Layer 2 of a small transformer language model trained on English Wikipedia (12 layers, counted from 0, width 128). Numbers have three digits each and are written without spaces.
A neuron's activation on a vector x is GELU(weights . x), where the dot is the dot product.
The model reads these tokens: "s," " George" " Washington" " University" "," " Washington" " D" "C" "," " He" "alth" " A" "ff"

The vector x that enters this layer's MLP at each token. A number n stands for (n - 500) times 0.0074.
0 "s,": 472365394387543470479507665586374601552408726426789601453679558357460599576695385389442555464431373207507513651478599476345335496378556720528732693342618399257638600372476531450439694471593343734543462377551551521619329552329690623583444524490316540421729349476391592396732447498514455425626350572700403552541497557462415574654528607376553409371649253570469358479250305355488612482445
1 " George": 405337365414494525475561684625334653619420608459939704465600596479431601637773494371426463371393427216355430599447437389347451438386605699510836588365621484264620520401496566460462607517599380673479462417563570587578433479361640650621377644408370567539700539530352567445629474517577596455590360496554459661501494552437484607653491616419595295325616284442465250399226257316452627428503
2 " Washington": 380339376436485589457564719650346582605429544295917743436638510472462540639844415398499403277378414214302484629482479433344443526465688657527737600396584503210596472453505538481439664471635360721455521415514492544589527489334624646624416587400356502519688599467352515467620494562561569354476393603541475694460439578411465692634540626441582339269639266472446334471253342344484531509484
3 " University": 454350364463438519494614717616293572588345551391848742496638588363435494673741429380524331347510362226370486639419556415351379459433616650498761647399579398238672478358432633423450660597600337665459506381542536479608464399410629722641478560457394516511733558474347557430558423577576574439491432632633534662512451557430470691627563561417616324267712273492482303444218305347462529517525
4 ",": 351381334475500548420554620677271551643423535406861651480637627372426600657693459429467425511482380178392510554445652470350408444366576729512774582357609400190655513349394448420460677506569391696457519410603563484636501519320685663581505580462353524528748416527274546376639451548562534390556372519574510645560460579428467599638497639453626412393606239509443224452264332455461555518496
5 " Washington": 373338370444489603458585720645326569613424531311916748432630502467456526641836400400492386285387424206300498634481484445343437538460692654547737580411575493203583472445495534492426682469627363720465521437529488548602520485326624654632425584397346495526679606484360499462611481558572581357449386616535485696449423584414462683620534623456580339271629279470446336482260354345490541515491
6 " D": 366358315484482532413542570633262562589316616388806685479591547409446566670769441382416445528475441176316475554533577432412447473382662768558782561348600419166605466457385551434407659547579382638524556487555512543612425513355677630576342563427346493549712603561265455449722472554535545442516416559529484646588546593434396647659528590498602411393626177534478231450294337350504586437490
7 "C": 468341312386530530395592629577245516613390590401819703464559528438398560704765404452494418523488420155348461538519584528338422542435651712552740616375593431202676445374372637445467654549570343675387531445468499512625431463369651699623427586393322494535722607526288516418598469516566459458516484595590526665588532598405436639656515610455645316392712213472358338397303325460426590445455
8 ",": 355376318464506548420561626672259541651417539422853631500642642354434592656714451437440409545491402173379538543450651477356407440360576722514762581368624391201646489343403454412470686510601402695458544427573546505644503519311680662587509596453366525536744430561277527393633438547568540387529404518576503646554427574413462610617488614461615376383615240490417223473269318449453571533511
9 " He": 462359286458456595412564623643224582581438554416863636478570612396456554716774455409427420506439424182355494586521507524412382405382611677504769617339636394241609491426451628416401703498604310669507486496536521570609485416390682693615446592382368569503646552547359541457672407545594544425557377646676485607524373602387412616668486555441586409374645247496453208418246314396488523500497
10 "alth": 380367328484527522415575682643266544574340523443976651442572601429405525628764496417480363496532458236365428641494548528341376491375669639621776655355647400209655408416467514387452632495546384704506501392452543530602419475325650693624450543378423488518763575449470541400601358535530569465590457583570482611514320583463457779587458585475651304387651283527403283549289322423417533491474
11 " A": 412341295390480554406608593622288631591367625417841640481604542425379622714743414396365458460498431182333539525575562451384402420377631701559744566329573433196620497375420605446479620598679375675471460509527532557564497504313745704587418580361378560499688580550341539417632388565553580436545369604557531592608438526432401622612499611503582372392682216506488248438271341410492577500428
12 "ff": 430386330496571494390556690671300555542443567329893704477546677397448578608763489392411396529525419195386477531466586492351411557468692614536798579389634453176576448400386593385503660514613308743413497509509571510636434480354624684571387690493372527554661495505371533473622415465617544442487425567590563615478413577409444749633469501451531335256654279522455261424283249397406597433530

Each question shows the input weights of one neuron of the MLP. A number n stands for (n - 500) times 0.0027.

n57: 590413622407581482384505501520569457486625505558546506571678640471504711514431592435501573385434577516658572406280446525455499557552585380445506511549415408491590601548416400560490496269423509629448493482545546479434701644391512384550462567417521338417624456436493330551347487402604575495648432417519477603393482453498525611524458542483694481389257535576379608555537555436489339410648
It fires most on token 2 " Washington"

n360: 535521395520545515713485392550601691616563514456353529550563651431453474461639305603514391296483352596342448525494721492576440589401414395306501580401680531602443443511544480467380491451343494879703553481372357401400546477338558203355610608623370446590410521478596555360616540453540500656580452565362542605535445480557461511339376596569580489603554306373472588526550681550661414440395
On which three tokens does it fire most, strongest first? 0 "s,", 2 " Washington", 5 " Washington"

n261: 531548546612584429583426521399493576574510554495600490389608373439440407431421593566553621492690641461608344675355411422539583556595524530377724329504642535556671383539461491407588536567442424508624482520540477450598497351557463553602394491511718493522528431555418599419284513363502648318573334462502618219593606377478482596597452495533520663590402540489431549463448461409401385632471
On which three tokens does it fire most, strongest first? 1 " George", 3 " University", 10 "alth"

n639: 466447550481495429520486491572561352453303441396464526566622531524550485471477482465714564571523623464496589428374727340584592431563568648509480659474394404620431501438435650570528476564532428517393446504391484416360477631386386523452535524516580602526406609509430466481463535541651414465456452410536480593312508480555455586500435407596425552560561515441489396358516490618540555663477
It fires most on token 3 " University"

n727: 622550465495532663274519700501664594407489708670405499550470723407424524296416504490504564590588557355504630597405402644432590468601599476508586662222601568501520360563551642263548386564606506466475488563321462532443593441463492548399420289442360582372475481418558537432417586296466575333442531411355483544377519598457733570469558436329485491433500440573556547473556544461516469519572
On which three tokens does it fire most, strongest first? 12 "ff", 10 "alth", 0 "s,"

n740: 520412489708545377470546395578529611525572501490506485677577389458472391470520552384494617663498320409608534585546292573486531496680433467505343469506528510365495459548526546450650484485466465484402511470614405607585350401413707559629401519471439509531324374578597421424618423631525627525435365510521629490356517373468582511463413386330601537435386447593302560469710622462503373446690
Its two highest activations, in order, are on tokens 12 "ff", 9 " He"

n716: 536481464447296498581510520593342402555545520654448601392483503393445392500397515411374453516340513541428476421721503503381590531580544591669629560529505350558588418485446218623460439494493561536749475564364487520416472495558437472559508375592495345437588534490542555496455634499550567466644532559407592585401636460574340359460497532805520617534505444561493473475408435654401499580593
It fires most on token 6 " D"

n342: 430383456550584389352485499363568428494367378423432363384410467509753453446580585575613604546576711516529468489624397354419538405577524457544546575494597475652429537542512527549534357459528377594498520354643690460528589394519626580632443565393542525530527590445389582464411572635376509382559409517457544485422505465428525494535739378493515604477504541488485648391380440378378653494498
Its two highest activations, in order, are on tokens 1 " George", 2 " Washington"

n352: 646527486560506398513643568606404535516683445415481462469502455445500462453604495435451543486457489590394493384550627330483527471441524583532446517547482444498517437324576553449445461527565423569512519355435479560541593587429543244522437537521548568530500523391650565567420380480441501598640402593630496340602656425512499560368518441597454573381520459507588585515593472537559544416494
Its two highest activations, in order, are on tokens 0 "s,", 11 " A"

n671: 519444534439415456566513554414466417482505366405545647604471323577416657542558521514630671397261309635474606614597500603467435372523595466538416582598367541542385418535511522593456519535507729528428727390548420385589420476413451474472436537519603395273567359362553610566572438542431544404683525426477551584528588321576539445428556558463420508668386399326797580515360459337477634590485
On which token does it fire most, and how strongly? 2 " Washington", at about 0.73

n212: 782527530574357616502560476635546454424455452507508546437481501580465636610462471459382552548470482537426538612459511588576410511377791569405580530414456461637553477455645398595603438416331496537475588453443348688496677567432478397503365467636466514458438487411568494579514498250507443502450538571539857578590481366540418460481512597426562450403438586417564441408539500349635295461520
It fires most on token 2 " Washington"

n382: 492434590604418568601616423389566452575479558492545473527640432499594628588435447511329538371596478557565440476534338559484565554701524378556598496432428724554201413472579343615334488367412452557407545289409355422721427465579570498479486687614362726521435438503441625488448463497568556601338447488435646545480342592620596516559511546509428537405452395615455684575369584295553399530508
On which token does it fire most, and how strongly? 5 " Washington", at about 1.3

n2: 535576561589417486421426509653431388341615563585477534517487412439554548472250635677398473452556406476293485536668499469571417675366616569552493550514648555500475506465427356526569386500557336286611643447430589572565572571438530434458488555542479512437525450582528433428506445690532533391526389416514656607503467775445322420528544485642423497597474482435573631540447440450532413543560
On which token does it fire most, and how strongly? 6 " D", at about 0.4

n465: 381561554337377485550466469394477422370430633421347579448561591643402508488381534585648532356419551543640497593494467446527485312432577360609405551510432529514561444630504582554502514507362489380489411602595408491577477524548531486572510563505422373428502464378554633482763465484710583381595484655506445528559794517627429455511253608536564563604335524509541368426309443567550337518447
It fires most on token 0 "s,"

n58: 434593629524456572454525426666532542614495592576465386571434537497461496519533604465462411421620697580428444490511456467558425615483620546433507480627431598560384416463418513507431628247553328546383531431454468390532415352522357463515487509490469525547453558410556448584503527442673606526470430585538357625337543438653460573559537564602581467461476389443524534554658416495493506450511
On which three tokens does it fire most, strongest first? 5 " Washington", 2 " Washington", 12 "ff"

n672: 609619514505287501578569466468589494629456365398454466577511445318331397481578604745338425429588398540524513685625566378603494522543354438623431361490682611203490423361713534479452413425487438468624601345565492525364460427456611386595602441606517498433611509533640507452576381388507593424473508532547572459680477321478514520509445568286662473521582635475505766436501491470515339489529
Its two highest activations, in order, are on tokens 3 " University", 10 "alth"

n43: 551394433464613608472287316492508411431339293579377353564573505497600393480386666828561502442455648454480456419479286613518413462556620797483495476195504457529336518510579444413554580258514464788515567524681440484549431359646645746451587528611420177677575581394603669714346590412349571363465537518643436506443426302530584344339482593476502538425414327714583459661297599595510601423595
Its two highest activations, in order, are on tokens 9 " He", 10 "alth"

n641: 560470475485618425545467346459558560406474560646383450568451509586503560548358381448414410558571572408529566518565498539418541373368519667443597415413459508580436367441519498532669397499510621609703578529432491663543512604521518557424621424501251572408519522324692444656512277616574507425627487486460492572507384446379390489370432348495485629373525483657339504452521492484472711718416
It fires most on token 11 " A"

n512: 614500313677449399396493445500613577494386467591402352395634303393616424380466388598316453565546527458557440573509173453587480525483535564422438444740632327543416346487608543362560679490422589538536488561494768493355557714296503634575600459607505402445457490371441619573628412713551455500384354517605555532440567535452451356406557539429572597508450478543383483526341588555378614630606
It fires most on token 0 "s,"

n123: 532442483427509475645550552558518474543594617482520639623533384580532425657477567450393425523491418515428644407553432420373541482408678360323463583439399493640512418623538504511590488516525704360556567545381487415537644613547496516539394501554623474551637465400538376476590484449570520444425550479566458574446391484407405406470603412417317334493506588422497534523435453479733481412524
It fires most on token 2 " Washington"

n422: 462551375601451481484517624469471467593544652493524433602402353536560524531436635507385456360508391394416386570447476542537586493503538650378632402718675406509497447525647283469516501570673479491618354537561602397428482607498548720487510342519547610442545578457563656616338546478496446515498238344535492279645422461308548329590555341475584553466422535538505656483586663518627541329438
On which token does it fire most, and how strongly? 1 " George", at about 0.12

n453: 515535586379407606306598496457537391504456479704358456516357354434373507538507600425396381556503482488465332479486494605616615567459624523666491568573506403423609461621349521571519485390469516414392354496667502400331450474335514619603445524550425592375533484552460443697393561403451601498408501551490331360652603544635516606582593563570431533427614593521491414559568500555441596459538
On which three tokens does it fire most, strongest first? 7 "C", 6 " D", 11 " A"

n245: 460386444483545439409496454461595407366621554736574558543309390420387658654542660643521375608477473546456413557433437502515616447533473496543568485496520427484603534485478365616464378468560486546549469461346533457416488549472572534464502414653435539469629476585483516450360411468624520447448562433471571522446402511447472411475424648335611585460454635671402472475603593565657401629568
It fires most on token 10 "alth"

n700: 543524199501666488534549554551539429632546408450705418448524192496536523760525458563487416610424526628510606462539660427472584545664452330323384577539475624378440491446481601577404561691306548555581633494494459309390309316516482376456610445588271591373442487720549407508511495658436782313486505444347519403588539460418478648328561312587618565446403450536445643507447404474623546782521
On which three tokens does it fire most, strongest first? 5 " Washington", 2 " Washington", 3 " University"

n351: 551156579558546350717371405658411437580680511369496482593537435458522443475603425374687460568555482595400480423426498473611620567740515542544533475451443483513629458360357539548609274471508649428398498280312475546555616389388522468405461518437629589505622486381475544522432576489448508571465554485481547586457337396442514563601337529634469507585491392432630404459577571605627490545544
Its two highest activations, in order, are on tokens 7 "C", 2 " Washington"

n711: 378529429610399615523470437648522461499467694556347551488474492697568694375717561723414545619718115639566499575245502587590530611359429514326526487482553568651499383468276279516309466384740442591517610260531494571493488625399453434603496474556608524400560318571461475422499627542532434400475595460483606473526506611481505500255541353258571603647468560506276453399390639431563483769700
Its two highest activations, in order, are on tokens 8 ",", 4 ","

n232: 565625590465524460568527506515461428472413565491554484616435378528415614532495572522446572473452523473494490475481446499516552606472488549476403462493456536595503533588488376346639477445510458501561599630582456638353615631386567608524690547425510360490522466465520459363477583423637439522339499477508750442416407424488303507457507496430544662530567419552546439341463368479486371390656
Its two highest activations, in order, are on tokens 11 " A", 12 "ff"

n83: 473526526488487499614577407645502473522526541501437321620530371377408527447559353436360504805515499329609429608493490487632462360695537322518515290643509343470589414519533669590385476628381565624548541580423519544608462350609548585438610622584413611137383462641458394639292501408576606391497244587552636428611317441629638492673591456398623617424466644406431365629446610482362454533416
On which token does it fire most, and how strongly? 9 " He", at about 1.1

n598: 595395515572466418552539565473463552502530529658498367414525640532394502511567401365545475534521520627530539490491658502441423487263533463619450586560353478622470433310600390406357469503383432598658510590467629494606666471502397524443666469403450492465270485409437316460650472622434509607459435536550528498530557513460351811493477319519666669587575467380555547386593592359493542601619
On which three tokens does it fire most, strongest first? 10 "alth", 9 " He", 3 " University"

n668: 595654546529512781596502397444374571612502452472470426357586414368559321501482437339500333436524614482486612544469616480418594561532377537794312453485637434377467393398436461539403479538258400599561519718593322547368383506410499528571498521524542454627365481633459576462473582517561540700541339572493577408651358509414506568445434551509456539566408371495519332445718540637344554425632
It fires most on token 6 " D"

n562: 377485467523626526528473572473605622603637522515482389362402504241427603540530376538338553485489522373486598514548721717386520652477545440605563540574530502460602467372449485524515552490287513496439443431408484504682612493420565419510552366601632441393318542513505458472520587542632687437572606469506577518360519334527578376399494526412368379522527589407599605406319524518535221596511
On which token does it fire most, and how strongly? 8 ",", at about 1

n253: 503506479535513445544704553264457483452494359576596563535574343464533435491517572456563550520561367596274656581405571347432550529502558650409452717462337547541473449582536467461238476378501505465500548445431457502564547466537562508643507485401528461408513555520535456504342475520565504450539492529544550418512416470329578483532539443335405452523392585410585503552503718363593687533428
On which token does it fire most, and how strongly? 5 " Washington", at about 1.5

n701: 362622517426495672694573572651342386596560440450280659433555523496477458526553691419456476598456459373491718513378690544565503648405390669463538501491551578527489478539465501431571524290258331526533352660508471713500400559440495461483460508584567535436441411454371492416411614535566607520323458521558488402391539433376484394292532551627573409570535519527490566690611536453625466522428
It fires most on token 8 ","

n520: 471363393502446671560666856408470452488377552589459438558552357324511459381544515371504395593631634373509428362559508580510528570493564517498596118663542342428381544637450391573541418480485448533397545750552530700559609456605361578386532593664370504240568500508552305443493649411583508491533595473537461279471587482714347419563486643418510666484417303587609520496634588580491531483622
It fires most on token 6 " D"